Layer 10 of a small transformer language model trained on English Wikipedia (22 layers, counted from 0, width 96).
A neuron's activation on a vector x is ReLU(weights . x + bias), where the dot is the dot product.

Input weights of the MLP neurons that the questions are about. A number n stands for (n - 128) times 0.011.
n31 (bias -0.111): 151, 135, 121, 111, 118, 94, 53, 108, 131, 133, 219, 134, 196, 116, 116, 136, 132, 95, 100, 121, 168, 168, 103, 84, 115, 122, 64, 140, 165, 161, 126, 200, 32, 162, 107, 147, 129, 140, 71, 121, 147, 157, 139, 123, 83, 127, 106, 131, 91, 130, 151, 88, 146, 180, 144, 131, 95, 132, 156, 79, 91, 129, 139, 152, 101, 117, 174, 51, 135, 138, 158, 133, 102, 143, 163, 101, 156, 184, 162, 89, 121, 109, 85, 93, 143, 120, 142, 162, 116, 96, 164, 92, 124, 93, 124, 120
n33 (bias -0.078): 88, 122, 99, 159, 173, 83, 172, 125, 126, 101, 91, 151, 106, 87, 127, 107, 153, 103, 81, 149, 110, 111, 113, 164, 105, 88, 150, 237, 153, 44, 149, 140, 102, 72, 185, 120, 173, 133, 140, 218, 135, 133, 112, 165, 121, 147, 150, 186, 95, 107, 149, 156, 137, 133, 119, 167, 114, 95, 93, 161, 174, 159, 102, 127, 112, 173, 107, 163, 205, 65, 168, 71, 166, 147, 144, 112, 87, 181, 157, 128, 117, 165, 81, 174, 78, 95, 130, 119, 151, 151, 74, 102, 158, 126, 100, 126
n45 (bias -0.262): 134, 137, 89, 127, 160, 169, 164, 62, 106, 154, 112, 87, 123, 141, 112, 144, 148, 97, 124, 160, 110, 151, 91, 118, 156, 172, 102, 156, 86, 102, 139, 127, 100, 140, 106, 120, 108, 124, 109, 136, 154, 144, 130, 98, 136, 108, 95, 135, 98, 141, 117, 114, 125, 129, 138, 90, 130, 161, 113, 167, 78, 151, 126, 134, 68, 120, 39, 132, 139, 144, 118, 131, 174, 127, 185, 135, 81, 164, 85, 170, 101, 126, 134, 97, 108, 178, 73, 162, 111, 137, 141, 94, 159, 149, 106, 104
n55 (bias -0.089): 160, 160, 149, 113, 146, 121, 120, 143, 56, 146, 140, 109, 142, 151, 114, 154, 174, 98, 132, 117, 144, 167, 106, 136, 89, 115, 132, 101, 118, 144, 110, 133, 162, 166, 112, 158, 121, 164, 175, 102, 95, 123, 115, 128, 150, 101, 123, 71, 164, 131, 65, 128, 95, 145, 143, 100, 156, 110, 128, 130, 114, 175, 104, 103, 113, 157, 140, 163, 131, 114, 144, 134, 153, 156, 134, 152, 52, 130, 111, 103, 115, 125, 173, 84, 84, 53, 89, 149, 156, 144, 152, 149, 145, 86, 137, 149
n61 (bias -0.182): 83, 147, 103, 114, 146, 107, 173, 120, 97, 117, 160, 95, 124, 92, 67, 168, 45, 121, 163, 90, 106, 154, 175, 138, 47, 95, 121, 93, 148, 168, 112, 147, 80, 168, 190, 109, 139, 87, 86, 140, 122, 183, 106, 154, 86, 144, 140, 106, 181, 110, 165, 104, 128, 148, 150, 140, 132, 141, 117, 136, 143, 115, 156, 101, 103, 132, 168, 139, 165, 88, 188, 155, 155, 85, 102, 136, 142, 130, 63, 138, 91, 127, 163, 123, 102, 137, 92, 168, 74, 99, 190, 119, 102, 121, 177, 48
n68 (bias -0.170): 207, 122, 113, 98, 190, 173, 159, 112, 146, 151, 91, 101, 155, 142, 38, 119, 174, 134, 79, 94, 67, 116, 124, 146, 93, 145, 142, 137, 182, 128, 128, 143, 133, 127, 143, 111, 175, 126, 109, 161, 121, 103, 149, 162, 124, 128, 150, 105, 133, 58, 82, 75, 164, 123, 125, 98, 140, 147, 140, 111, 74, 163, 91, 116, 85, 71, 83, 144, 171, 126, 130, 120, 141, 211, 108, 147, 117, 115, 104, 141, 123, 147, 153, 172, 90, 111, 159, 114, 178, 89, 209, 135, 81, 123, 109, 189
n89 (bias -0.251): 97, 163, 151, 139, 105, 62, 92, 157, 109, 195, 158, 54, 112, 141, 123, 181, 120, 81, 159, 165, 171, 130, 142, 118, 99, 156, 175, 120, 113, 149, 151, 44, 221, 111, 129, 150, 137, 68, 102, 132, 94, 124, 53, 100, 191, 102, 200, 160, 151, 131, 126, 143, 131, 71, 113, 150, 122, 135, 122, 125, 117, 163, 165, 112, 88, 104, 171, 168, 148, 169, 141, 87, 119, 68, 124, 100, 94, 172, 122, 157, 111, 97, 119, 144, 164, 125, 86, 147, 58, 118, 110, 73, 113, 129, 127, 159
n122 (bias -0.102): 149, 26, 160, 129, 107, 101, 175, 113, 110, 171, 181, 111, 98, 116, 156, 209, 101, 202, 131, 92, 76, 161, 130, 99, 128, 163, 141, 111, 159, 105, 126, 140, 128, 178, 98, 143, 104, 171, 117, 137, 150, 75, 85, 121, 123, 189, 115, 129, 130, 101, 110, 144, 142, 100, 98, 29, 94, 128, 118, 113, 131, 110, 134, 105, 73, 70, 90, 94, 138, 93, 90, 150, 105, 163, 140, 80, 181, 196, 130, 151, 122, 131, 180, 94, 112, 141, 145, 141, 150, 75, 143, 138, 118, 122, 186, 153
n123 (bias -0.061): 112, 96, 170, 179, 144, 130, 139, 99, 166, 167, 62, 118, 101, 86, 96, 103, 103, 129, 146, 169, 103, 131, 160, 95, 187, 178, 136, 151, 111, 91, 132, 91, 93, 156, 69, 111, 116, 161, 127, 115, 109, 133, 115, 201, 114, 114, 74, 186, 62, 181, 94, 154, 130, 153, 135, 102, 117, 142, 180, 101, 70, 75, 144, 128, 113, 66, 84, 163, 109, 107, 146, 180, 153, 89, 98, 133, 47, 103, 131, 73, 100, 154, 116, 148, 127, 102, 180, 150, 96, 137, 159, 146, 155, 136, 122, 99
n125 (bias -0.119): 125, 71, 146, 142, 137, 144, 165, 159, 160, 163, 135, 134, 121, 136, 143, 172, 171, 93, 150, 111, 100, 103, 96, 97, 94, 185, 179, 120, 160, 146, 142, 158, 147, 189, 102, 133, 138, 117, 74, 103, 143, 175, 123, 91, 148, 71, 161, 97, 140, 138, 89, 147, 136, 97, 129, 130, 117, 149, 133, 91, 158, 101, 99, 151, 135, 131, 84, 109, 105, 126, 162, 153, 86, 107, 86, 149, 141, 129, 107, 91, 188, 138, 130, 114, 130, 101, 92, 87, 123, 125, 114, 85, 187, 130, 131, 117
n127 (bias -0.165): 175, 175, 136, 61, 109, 143, 96, 154, 123, 51, 109, 91, 118, 188, 180, 116, 105, 112, 133, 179, 130, 89, 178, 144, 111, 134, 152, 180, 169, 151, 115, 89, 179, 182, 114, 40, 67, 164, 94, 52, 170, 117, 149, 119, 85, 98, 163, 147, 127, 74, 90, 129, 143, 160, 137, 175, 164, 161, 164, 100, 36, 142, 87, 131, 117, 79, 122, 116, 107, 152, 149, 133, 131, 151, 169, 127, 182, 124, 113, 172, 126, 148, 128, 110, 134, 132, 162, 119, 93, 79, 116, 210, 171, 151, 29, 143
n128 (bias -0.154): 157, 89, 145, 139, 112, 74, 119, 138, 92, 81, 101, 102, 155, 152, 120, 69, 184, 148, 165, 139, 138, 146, 113, 96, 134, 102, 117, 165, 68, 147, 145, 105, 189, 103, 137, 145, 163, 146, 121, 177, 71, 184, 107, 83, 171, 134, 92, 129, 134, 93, 148, 165, 149, 191, 68, 81, 74, 132, 110, 162, 121, 104, 123, 78, 84, 99, 114, 101, 127, 138, 107, 134, 102, 111, 159, 120, 125, 160, 165, 119, 152, 108, 104, 156, 164, 95, 125, 182, 83, 190, 162, 159, 160, 113, 120, 82
n134 (bias -0.001): 77, 94, 156, 207, 112, 186, 146, 155, 128, 104, 85, 131, 115, 115, 91, 79, 129, 81, 124, 100, 97, 162, 184, 61, 154, 118, 122, 178, 183, 112, 110, 118, 139, 165, 140, 110, 103, 171, 124, 100, 205, 122, 122, 141, 104, 131, 129, 186, 121, 159, 125, 140, 98, 88, 163, 140, 123, 87, 127, 161, 151, 167, 130, 117, 146, 68, 80, 161, 143, 81, 146, 186, 125, 132, 98, 116, 117, 72, 101, 147, 133, 121, 102, 102, 124, 120, 111, 158, 126, 116, 170, 154, 146, 135, 105, 115
n153 (bias -0.039): 82, 181, 121, 126, 204, 122, 50, 66, 84, 159, 101, 145, 51, 70, 109, 192, 178, 142, 130, 128, 92, 156, 133, 109, 135, 112, 101, 184, 185, 154, 136, 103, 82, 160, 136, 126, 143, 106, 110, 218, 135, 146, 176, 101, 144, 188, 148, 146, 109, 150, 134, 151, 135, 101, 109, 132, 60, 151, 130, 147, 8, 124, 129, 147, 111, 88, 104, 38, 120, 87, 127, 103, 129, 157, 94, 128, 145, 148, 92, 97, 146, 149, 142, 77, 136, 196, 101, 151, 201, 126, 123, 130, 130, 113, 120, 177
n191 (bias -0.024): 150, 154, 144, 149, 183, 156, 84, 144, 115, 217, 129, 107, 129, 112, 112, 152, 137, 166, 122, 151, 116, 110, 141, 116, 133, 160, 183, 166, 99, 108, 135, 80, 148, 110, 149, 139, 152, 118, 117, 155, 125, 92, 120, 63, 67, 115, 158, 126, 127, 117, 143, 119, 142, 116, 106, 133, 139, 137, 87, 105, 116, 138, 132, 137, 118, 153, 85, 125, 140, 101, 117, 168, 165, 130, 152, 103, 122, 104, 53, 98, 106, 165, 155, 114, 130, 116, 92, 126, 95, 103, 120, 107, 123, 103, 95, 153
n217 (bias -0.069): 18, 215, 103, 145, 165, 137, 133, 141, 197, 106, 138, 66, 127, 171, 124, 126, 171, 98, 154, 146, 113, 173, 153, 98, 87, 132, 153, 207, 166, 113, 121, 18, 156, 104, 91, 121, 150, 116, 98, 97, 123, 135, 59, 133, 137, 140, 88, 70, 86, 122, 170, 154, 149, 131, 159, 138, 137, 127, 70, 103, 171, 153, 143, 171, 121, 89, 103, 146, 192, 153, 99, 95, 115, 95, 133, 103, 92, 145, 93, 151, 147, 109, 143, 138, 168, 153, 112, 81, 196, 112, 122, 164, 128, 140, 148, 138
n229 (bias -0.193): 164, 84, 110, 140, 114, 158, 105, 163, 134, 136, 144, 83, 143, 171, 78, 133, 141, 127, 103, 106, 163, 150, 112, 55, 133, 145, 130, 188, 138, 140, 138, 140, 89, 160, 147, 175, 161, 83, 167, 142, 169, 209, 86, 112, 81, 125, 101, 135, 87, 69, 147, 72, 116, 145, 134, 102, 113, 93, 89, 132, 161, 166, 150, 134, 104, 63, 193, 160, 135, 67, 114, 143, 104, 110, 84, 139, 189, 133, 115, 156, 107, 161, 132, 114, 108, 120, 164, 106, 169, 110, 143, 94, 117, 193, 139, 94
n245 (bias -0.088): 76, 102, 170, 105, 116, 100, 114, 160, 107, 122, 167, 101, 78, 193, 178, 150, 71, 170, 202, 190, 125, 154, 158, 190, 124, 131, 165, 127, 116, 107, 104, 176, 181, 142, 119, 121, 121, 133, 111, 189, 84, 113, 70, 129, 132, 117, 104, 165, 107, 142, 109, 106, 143, 102, 83, 163, 83, 95, 97, 197, 120, 107, 128, 149, 95, 128, 138, 171, 133, 31, 151, 196, 140, 175, 154, 67, 92, 164, 145, 147, 76, 153, 95, 85, 121, 77, 168, 172, 106, 125, 119, 227, 77, 132, 67, 129
n272 (bias -0.114): 164, 117, 122, 77, 150, 177, 123, 169, 107, 154, 85, 72, 178, 113, 142, 122, 92, 95, 153, 146, 26, 136, 93, 139, 103, 149, 132, 150, 90, 150, 168, 143, 133, 184, 75, 97, 111, 162, 101, 111, 150, 111, 174, 98, 161, 134, 155, 116, 117, 91, 90, 176, 134, 205, 170, 131, 81, 47, 113, 122, 114, 101, 155, 179, 115, 112, 194, 117, 158, 136, 98, 155, 185, 100, 132, 94, 152, 142, 130, 144, 49, 138, 106, 157, 109, 111, 98, 183, 155, 142, 114, 133, 132, 106, 142, 78
n279 (bias -0.112): 172, 103, 85, 112, 116, 150, 157, 149, 136, 121, 149, 119, 152, 127, 129, 107, 104, 140, 106, 80, 119, 113, 160, 211, 110, 128, 128, 60, 129, 186, 120, 86, 86, 119, 140, 165, 118, 159, 134, 110, 126, 126, 124, 86, 134, 41, 164, 112, 123, 98, 112, 134, 193, 185, 125, 95, 90, 137, 140, 125, 136, 106, 127, 98, 124, 87, 130, 108, 117, 209, 169, 114, 167, 178, 220, 144, 159, 134, 86, 24, 148, 122, 103, 120, 149, 141, 151, 97, 126, 189, 188, 124, 100, 85, 65, 160
n326 (bias -0.001): 136, 116, 173, 146, 107, 81, 84, 116, 144, 103, 191, 127, 77, 188, 136, 176, 118, 137, 143, 162, 134, 125, 108, 164, 127, 85, 128, 151, 165, 90, 105, 90, 139, 122, 116, 140, 137, 120, 96, 143, 158, 126, 121, 138, 136, 80, 140, 145, 153, 137, 115, 150, 103, 155, 174, 154, 115, 107, 114, 148, 140, 137, 141, 76, 78, 116, 113, 82, 133, 216, 114, 100, 73, 105, 162, 127, 160, 158, 143, 73, 149, 85, 130, 120, 115, 63, 174, 182, 120, 98, 132, 105, 100, 110, 151, 104
n350 (bias -0.191): 190, 144, 115, 71, 112, 70, 161, 74, 215, 101, 112, 130, 159, 126, 130, 131, 142, 170, 116, 122, 62, 124, 128, 102, 98, 132, 92, 184, 93, 209, 58, 111, 117, 246, 70, 162, 150, 101, 140, 155, 137, 122, 170, 74, 117, 146, 94, 67, 180, 138, 149, 166, 106, 147, 119, 27, 169, 128, 172, 177, 138, 151, 67, 148, 168, 98, 180, 134, 168, 68, 109, 137, 127, 97, 105, 93, 133, 196, 157, 118, 120, 104, 81, 121, 111, 139, 114, 103, 140, 125, 153, 158, 46, 119, 109, 103
n377 (bias -0.199): 111, 180, 165, 132, 161, 83, 197, 91, 220, 149, 132, 123, 78, 107, 105, 101, 174, 136, 175, 96, 99, 107, 115, 78, 127, 120, 132, 199, 153, 80, 158, 102, 98, 139, 134, 135, 90, 165, 156, 134, 155, 150, 171, 123, 135, 90, 117, 122, 150, 135, 77, 63, 128, 111, 172, 101, 90, 184, 160, 150, 87, 128, 140, 104, 78, 119, 94, 122, 125, 192, 76, 107, 169, 145, 161, 139, 142, 119, 107, 131, 103, 128, 146, 125, 140, 41, 145, 146, 114, 45, 124, 111, 154, 79, 135, 146
n379 (bias -0.218): 137, 134, 153, 173, 81, 131, 93, 155, 44, 95, 163, 93, 109, 85, 156, 127, 47, 139, 164, 140, 50, 128, 193, 143, 153, 142, 115, 142, 177, 165, 82, 169, 82, 163, 137, 157, 164, 89, 154, 215, 165, 11, 103, 156, 176, 133, 128, 174, 93, 94, 172, 134, 108, 106, 136, 153, 69, 123, 69, 123, 146, 62, 75, 66, 86, 165, 133, 89, 107, 135, 143, 16, 90, 119, 191, 134, 161, 172, 163, 156, 148, 127, 124, 114, 195, 37, 84, 160, 190, 90, 144, 164, 119, 139, 103, 140
n381 (bias -0.148): 127, 179, 158, 101, 142, 151, 114, 147, 90, 127, 156, 118, 202, 99, 114, 149, 128, 108, 118, 61, 117, 106, 159, 135, 131, 93, 85, 142, 155, 157, 130, 131, 72, 127, 138, 119, 136, 121, 182, 126, 80, 147, 149, 131, 146, 79, 175, 110, 122, 125, 109, 194, 99, 96, 121, 114, 136, 83, 105, 69, 119, 76, 173, 134, 131, 200, 134, 142, 133, 112, 186, 109, 154, 173, 191, 159, 123, 131, 147, 148, 83, 124, 104, 55, 123, 104, 151, 120, 95, 166, 160, 154, 125, 103, 97, 83

Each question shows a token from some text and the vector x that enters the MLP there. A number n stands for (n - 128) times 0.046.

" H": 179, 130, 133, 133, 127, 156, 104, 101, 145, 109, 38, 161, 109, 141, 138, 136, 141, 174, 130, 133, 114, 133, 102, 131, 93, 98, 144, 136, 122, 154, 174, 96, 87, 78, 124, 169, 114, 160, 91, 146, 101, 116, 87, 132, 94, 88, 121, 58, 170, 175, 186, 91, 89, 84, 93, 162, 135, 106, 93, 148, 136, 70, 152, 123, 116, 179, 159, 149, 160, 155, 144, 190, 114, 216, 128, 121, 92, 90, 107, 150, 89, 81, 168, 182, 91, 162, 138, 125, 121, 177, 83, 114, 162, 139, 163, 135
The neuron with the highest activation: n191

"ha": 188, 126, 135, 140, 97, 123, 72, 126, 125, 93, 48, 217, 97, 170, 119, 141, 123, 149, 133, 117, 123, 124, 85, 119, 96, 92, 152, 102, 125, 144, 164, 128, 65, 70, 111, 174, 111, 128, 119, 125, 100, 101, 87, 148, 121, 73, 129, 90, 182, 139, 177, 70, 82, 99, 90, 186, 155, 100, 111, 153, 196, 106, 129, 135, 200, 153, 153, 102, 116, 171, 158, 219, 109, 187, 113, 164, 99, 114, 142, 144, 111, 98, 146, 169, 104, 145, 166, 134, 144, 121, 87, 113, 192, 183, 143, 130
Which neuron fires most, and how strongly? n326, at about 1.1

"6": 183, 130, 123, 145, 101, 106, 105, 81, 148, 85, 49, 135, 111, 131, 147, 197, 125, 129, 157, 147, 154, 113, 116, 118, 78, 103, 161, 134, 131, 161, 158, 110, 80, 76, 93, 168, 125, 141, 84, 98, 107, 112, 101, 159, 151, 107, 109, 131, 155, 147, 163, 103, 96, 64, 100, 169, 129, 106, 95, 181, 121, 93, 160, 137, 186, 142, 158, 100, 92, 179, 120, 185, 141, 186, 110, 150, 88, 104, 111, 180, 125, 65, 191, 190, 64, 157, 141, 132, 125, 169, 90, 84, 141, 144, 160, 186
The neuron with the highest activation: n89

"re": 165, 158, 140, 114, 127, 112, 124, 91, 170, 115, 66, 159, 81, 121, 133, 131, 125, 142, 149, 134, 113, 140, 100, 102, 66, 97, 136, 152, 141, 155, 123, 143, 80, 84, 82, 166, 102, 171, 122, 111, 97, 153, 116, 156, 115, 100, 109, 108, 124, 137, 159, 113, 96, 84, 113, 144, 99, 141, 89, 160, 156, 74, 150, 84, 156, 168, 176, 120, 113, 189, 125, 174, 112, 214, 96, 110, 75, 124, 60, 173, 111, 102, 167, 174, 74, 199, 160, 132, 129, 74, 84, 157, 172, 169, 183, 166
Which two neurons fire most, strongest first? n377, n217

" played": 196, 136, 121, 147, 92, 144, 93, 111, 148, 111, 54, 191, 118, 162, 170, 154, 123, 138, 140, 98, 123, 155, 88, 128, 95, 153, 131, 130, 102, 175, 163, 142, 62, 91, 89, 180, 105, 141, 77, 124, 109, 99, 94, 192, 118, 91, 112, 102, 129, 141, 164, 102, 80, 154, 113, 150, 95, 124, 81, 163, 140, 107, 121, 98, 140, 154, 164, 99, 94, 137, 184, 205, 115, 183, 101, 125, 84, 127, 143, 158, 130, 82, 199, 142, 104, 193, 93, 85, 110, 117, 71, 130, 161, 150, 155, 163
The neuron with the highest activation: n125

" the": 214, 130, 138, 164, 95, 182, 97, 106, 155, 100, 47, 164, 101, 137, 138, 129, 97, 143, 159, 122, 134, 150, 60, 133, 72, 106, 149, 128, 104, 156, 140, 108, 78, 96, 131, 190, 144, 155, 86, 111, 112, 91, 125, 150, 140, 114, 124, 93, 161, 122, 157, 91, 84, 45, 98, 130, 121, 105, 99, 146, 169, 114, 132, 123, 143, 135, 169, 119, 133, 151, 165, 197, 122, 193, 109, 171, 94, 98, 139, 162, 116, 65, 190, 160, 99, 165, 145, 103, 109, 141, 105, 121, 133, 166, 155, 145
Which neuron fires most, and how strongly? n68, at about 2.5

" Ele": 198, 132, 121, 124, 86, 180, 65, 71, 88, 89, 69, 185, 120, 142, 135, 147, 139, 106, 165, 137, 124, 113, 102, 119, 66, 106, 173, 143, 83, 159, 166, 104, 99, 40, 120, 160, 113, 151, 116, 146, 132, 142, 132, 157, 99, 126, 119, 107, 201, 164, 176, 93, 99, 56, 75, 151, 129, 127, 101, 127, 177, 69, 166, 112, 150, 152, 151, 135, 141, 179, 167, 189, 111, 174, 118, 144, 84, 135, 102, 129, 108, 95, 168, 157, 81, 148, 135, 129, 116, 114, 82, 150, 149, 151, 161, 155
Which neuron fires most, and how strongly? n191, at about 2.2

"),": 189, 112, 120, 144, 110, 141, 96, 93, 135, 102, 66, 155, 125, 156, 129, 143, 124, 139, 126, 115, 110, 154, 120, 150, 85, 97, 132, 149, 111, 167, 145, 112, 33, 90, 105, 183, 133, 188, 93, 124, 127, 85, 75, 132, 102, 99, 116, 121, 146, 143, 200, 98, 84, 84, 116, 159, 105, 142, 103, 124, 121, 107, 164, 121, 149, 135, 169, 102, 89, 154, 179, 205, 127, 180, 120, 155, 81, 122, 137, 145, 134, 52, 175, 207, 78, 142, 121, 109, 120, 111, 98, 128, 137, 196, 174, 157
The three highest activations, in order: n31, n61, n68

"op": 178, 117, 124, 134, 109, 127, 88, 141, 163, 112, 43, 176, 120, 147, 141, 136, 143, 92, 164, 156, 132, 121, 87, 130, 92, 137, 139, 131, 144, 153, 125, 142, 49, 35, 78, 185, 90, 118, 150, 81, 121, 124, 77, 144, 106, 115, 140, 83, 174, 127, 178, 85, 125, 91, 119, 161, 104, 140, 126, 132, 179, 121, 147, 86, 215, 157, 180, 90, 136, 156, 163, 194, 86, 172, 137, 140, 106, 119, 89, 170, 118, 130, 164, 197, 74, 162, 140, 131, 102, 82, 85, 148, 125, 130, 166, 124
The neuron with the highest activation: n229

" of": 202, 135, 116, 178, 77, 146, 113, 124, 146, 113, 60, 156, 113, 142, 175, 130, 114, 145, 155, 115, 134, 132, 113, 127, 120, 124, 140, 146, 135, 140, 122, 120, 36, 84, 120, 206, 115, 159, 107, 99, 109, 66, 96, 147, 119, 86, 101, 116, 165, 136, 158, 108, 83, 80, 88, 175, 100, 126, 77, 149, 157, 116, 138, 100, 122, 158, 159, 92, 89, 162, 174, 188, 99, 209, 157, 107, 83, 138, 130, 168, 119, 68, 176, 165, 106, 167, 138, 105, 137, 132, 84, 149, 151, 145, 149, 122
The neuron with the highest activation: n379

"-": 180, 131, 132, 144, 80, 124, 81, 98, 130, 112, 45, 150, 118, 183, 177, 161, 145, 146, 138, 186, 145, 103, 107, 152, 55, 92, 132, 127, 113, 144, 133, 143, 125, 71, 102, 159, 105, 160, 113, 100, 137, 71, 115, 118, 147, 118, 97, 100, 159, 135, 176, 122, 78, 59, 116, 157, 73, 119, 106, 134, 122, 108, 146, 105, 137, 136, 197, 68, 111, 164, 175, 202, 100, 166, 122, 129, 107, 136, 130, 162, 121, 92, 196, 183, 100, 166, 167, 111, 177, 139, 94, 128, 148, 135, 147, 131
The neuron with the highest activation: n326

"–": 155, 125, 156, 156, 121, 114, 104, 97, 133, 90, 39, 173, 109, 163, 166, 114, 140, 160, 151, 137, 113, 110, 125, 130, 65, 103, 138, 159, 117, 155, 157, 114, 87, 78, 105, 151, 73, 163, 106, 118, 110, 97, 72, 135, 114, 99, 104, 108, 116, 163, 181, 134, 106, 65, 105, 180, 129, 95, 84, 156, 96, 103, 157, 135, 150, 142, 171, 118, 128, 147, 149, 183, 79, 195, 121, 129, 72, 127, 123, 177, 142, 93, 214, 202, 85, 164, 174, 121, 149, 134, 95, 130, 138, 147, 159, 138
The neuron with the highest activation: n217

" Car": 196, 135, 155, 142, 105, 176, 108, 85, 138, 102, 56, 189, 106, 128, 126, 136, 129, 134, 155, 167, 138, 115, 109, 112, 69, 113, 120, 123, 62, 146, 150, 108, 65, 53, 115, 191, 119, 129, 98, 118, 132, 107, 99, 162, 88, 100, 129, 68, 186, 154, 188, 94, 120, 101, 102, 175, 126, 114, 112, 148, 116, 87, 125, 106, 139, 163, 144, 148, 127, 139, 149, 189, 118, 221, 116, 168, 78, 124, 98, 175, 110, 78, 167, 163, 92, 156, 151, 127, 98, 172, 74, 133, 172, 143, 159, 145
The neuron with the highest activation: n191

"4": 184, 134, 122, 126, 94, 118, 93, 111, 146, 100, 50, 164, 76, 132, 125, 180, 134, 126, 159, 143, 141, 147, 119, 127, 85, 107, 175, 141, 132, 152, 158, 86, 54, 66, 113, 157, 115, 157, 103, 108, 110, 111, 101, 171, 148, 109, 100, 118, 133, 163, 177, 114, 113, 83, 89, 159, 112, 107, 88, 154, 130, 104, 141, 114, 172, 141, 164, 109, 116, 176, 142, 211, 132, 201, 84, 132, 86, 76, 101, 190, 114, 84, 170, 198, 71, 159, 124, 143, 127, 158, 92, 86, 134, 153, 159, 169
The neuron with the highest activation: n153

"-B": 173, 136, 136, 140, 93, 160, 92, 110, 141, 98, 45, 144, 113, 155, 115, 115, 130, 150, 147, 143, 114, 120, 110, 135, 90, 109, 115, 118, 98, 141, 188, 137, 68, 69, 105, 183, 125, 154, 107, 110, 148, 77, 119, 124, 116, 101, 83, 77, 176, 145, 174, 95, 122, 104, 106, 207, 98, 110, 78, 144, 164, 110, 168, 123, 143, 161, 187, 107, 142, 164, 142, 197, 49, 202, 108, 155, 101, 149, 138, 144, 109, 96, 165, 168, 89, 158, 126, 99, 120, 145, 124, 112, 175, 123, 174, 127
The neuron with the highest activation: n272

"or": 180, 118, 143, 137, 94, 156, 127, 122, 142, 126, 44, 171, 124, 153, 99, 177, 127, 151, 168, 168, 122, 125, 101, 111, 74, 112, 169, 132, 114, 159, 119, 78, 83, 64, 122, 172, 123, 150, 104, 89, 115, 131, 115, 141, 94, 123, 122, 49, 185, 144, 168, 125, 130, 94, 85, 161, 121, 99, 91, 129, 156, 121, 136, 139, 168, 146, 134, 130, 136, 167, 151, 187, 94, 206, 78, 133, 91, 93, 42, 185, 99, 102, 151, 197, 71, 180, 140, 139, 137, 82, 88, 130, 160, 172, 173, 117
The neuron with the highest activation: n217

"0": 198, 167, 138, 121, 106, 122, 95, 103, 139, 101, 47, 157, 53, 121, 130, 153, 135, 125, 151, 134, 125, 118, 118, 127, 102, 103, 169, 131, 117, 145, 168, 91, 42, 53, 120, 158, 111, 156, 119, 118, 134, 99, 90, 176, 134, 103, 109, 126, 155, 173, 175, 120, 121, 83, 107, 145, 94, 92, 103, 166, 124, 111, 118, 129, 163, 161, 170, 136, 116, 163, 147, 211, 148, 197, 90, 133, 97, 72, 116, 170, 109, 93, 172, 197, 81, 161, 134, 130, 132, 160, 63, 100, 130, 172, 137, 163
The neuron with the highest activation: n33

" ": 194, 146, 129, 128, 78, 152, 104, 91, 117, 86, 53, 223, 129, 180, 152, 124, 121, 154, 141, 106, 121, 134, 103, 145, 91, 105, 144, 172, 123, 136, 131, 113, 55, 84, 117, 142, 113, 186, 142, 67, 105, 77, 76, 159, 107, 123, 95, 114, 128, 162, 166, 125, 76, 100, 105, 133, 93, 120, 106, 133, 160, 107, 134, 109, 115, 174, 194, 90, 117, 151, 155, 197, 127, 201, 143, 153, 104, 125, 103, 164, 153, 56, 197, 163, 63, 133, 153, 130, 136, 124, 115, 112, 150, 149, 158, 148
The neuron with the highest activation: n55

" |": 192, 122, 128, 153, 95, 129, 91, 123, 120, 91, 52, 153, 110, 143, 157, 168, 125, 146, 129, 127, 122, 157, 102, 136, 86, 113, 116, 140, 116, 148, 161, 113, 75, 72, 106, 213, 99, 178, 96, 99, 105, 79, 121, 150, 108, 77, 119, 125, 156, 141, 177, 117, 103, 78, 98, 161, 104, 125, 107, 153, 149, 108, 155, 111, 162, 135, 166, 96, 106, 149, 157, 206, 129, 175, 123, 150, 95, 109, 103, 154, 106, 93, 200, 178, 81, 177, 148, 96, 115, 151, 106, 105, 133, 170, 152, 150
The neuron with the highest activation: n279

"rac": 197, 104, 126, 155, 101, 164, 94, 83, 144, 113, 47, 132, 143, 163, 132, 151, 145, 143, 163, 146, 161, 132, 97, 111, 45, 111, 148, 127, 107, 156, 148, 142, 112, 70, 95, 188, 107, 169, 140, 97, 122, 139, 85, 157, 100, 122, 114, 84, 172, 129, 162, 107, 122, 82, 108, 183, 114, 102, 127, 168, 132, 70, 98, 97, 172, 188, 139, 100, 104, 181, 140, 201, 98, 189, 112, 111, 75, 119, 88, 157, 140, 110, 175, 173, 80, 115, 130, 117, 171, 106, 99, 115, 155, 139, 143, 157
The neuron with the highest activation: n55

",": 179, 111, 108, 153, 115, 139, 114, 98, 126, 95, 68, 180, 120, 184, 132, 120, 136, 145, 139, 118, 127, 162, 104, 142, 84, 90, 135, 156, 134, 160, 135, 102, 39, 75, 94, 188, 117, 177, 110, 125, 111, 70, 97, 132, 90, 100, 106, 103, 150, 166, 193, 106, 71, 94, 124, 143, 83, 131, 112, 110, 136, 114, 151, 117, 145, 137, 175, 97, 101, 150, 156, 183, 148, 191, 137, 159, 91, 127, 117, 158, 114, 58, 169, 233, 86, 154, 129, 123, 122, 126, 92, 146, 122, 181, 162, 155
The neuron with the highest activation: n279

" and": 172, 144, 124, 143, 118, 152, 118, 110, 133, 98, 38, 146, 120, 191, 157, 99, 96, 148, 147, 127, 132, 139, 95, 149, 82, 91, 132, 141, 128, 178, 150, 106, 34, 94, 99, 179, 111, 147, 87, 108, 124, 56, 138, 149, 101, 85, 119, 102, 171, 128, 194, 110, 104, 99, 81, 177, 87, 149, 123, 138, 111, 113, 124, 132, 168, 103, 154, 110, 113, 147, 176, 168, 129, 198, 127, 147, 106, 119, 100, 157, 137, 87, 176, 218, 86, 156, 154, 124, 117, 91, 97, 140, 156, 166, 159, 143
The three highest activations, in order: n127, n68, n279

" Cr": 164, 130, 139, 130, 97, 188, 106, 92, 151, 115, 54, 170, 131, 136, 141, 123, 119, 155, 130, 151, 130, 136, 103, 126, 82, 72, 133, 118, 96, 142, 160, 127, 69, 63, 109, 169, 157, 158, 98, 160, 110, 153, 101, 138, 129, 93, 84, 70, 198, 123, 165, 90, 116, 80, 122, 174, 140, 102, 115, 143, 140, 68, 160, 98, 145, 178, 153, 125, 107, 147, 152, 228, 87, 207, 140, 116, 72, 131, 107, 163, 130, 84, 174, 163, 89, 153, 145, 96, 108, 157, 87, 114, 171, 129, 172, 156
Which neuron fires most, and how strongly? n55, at about 0.93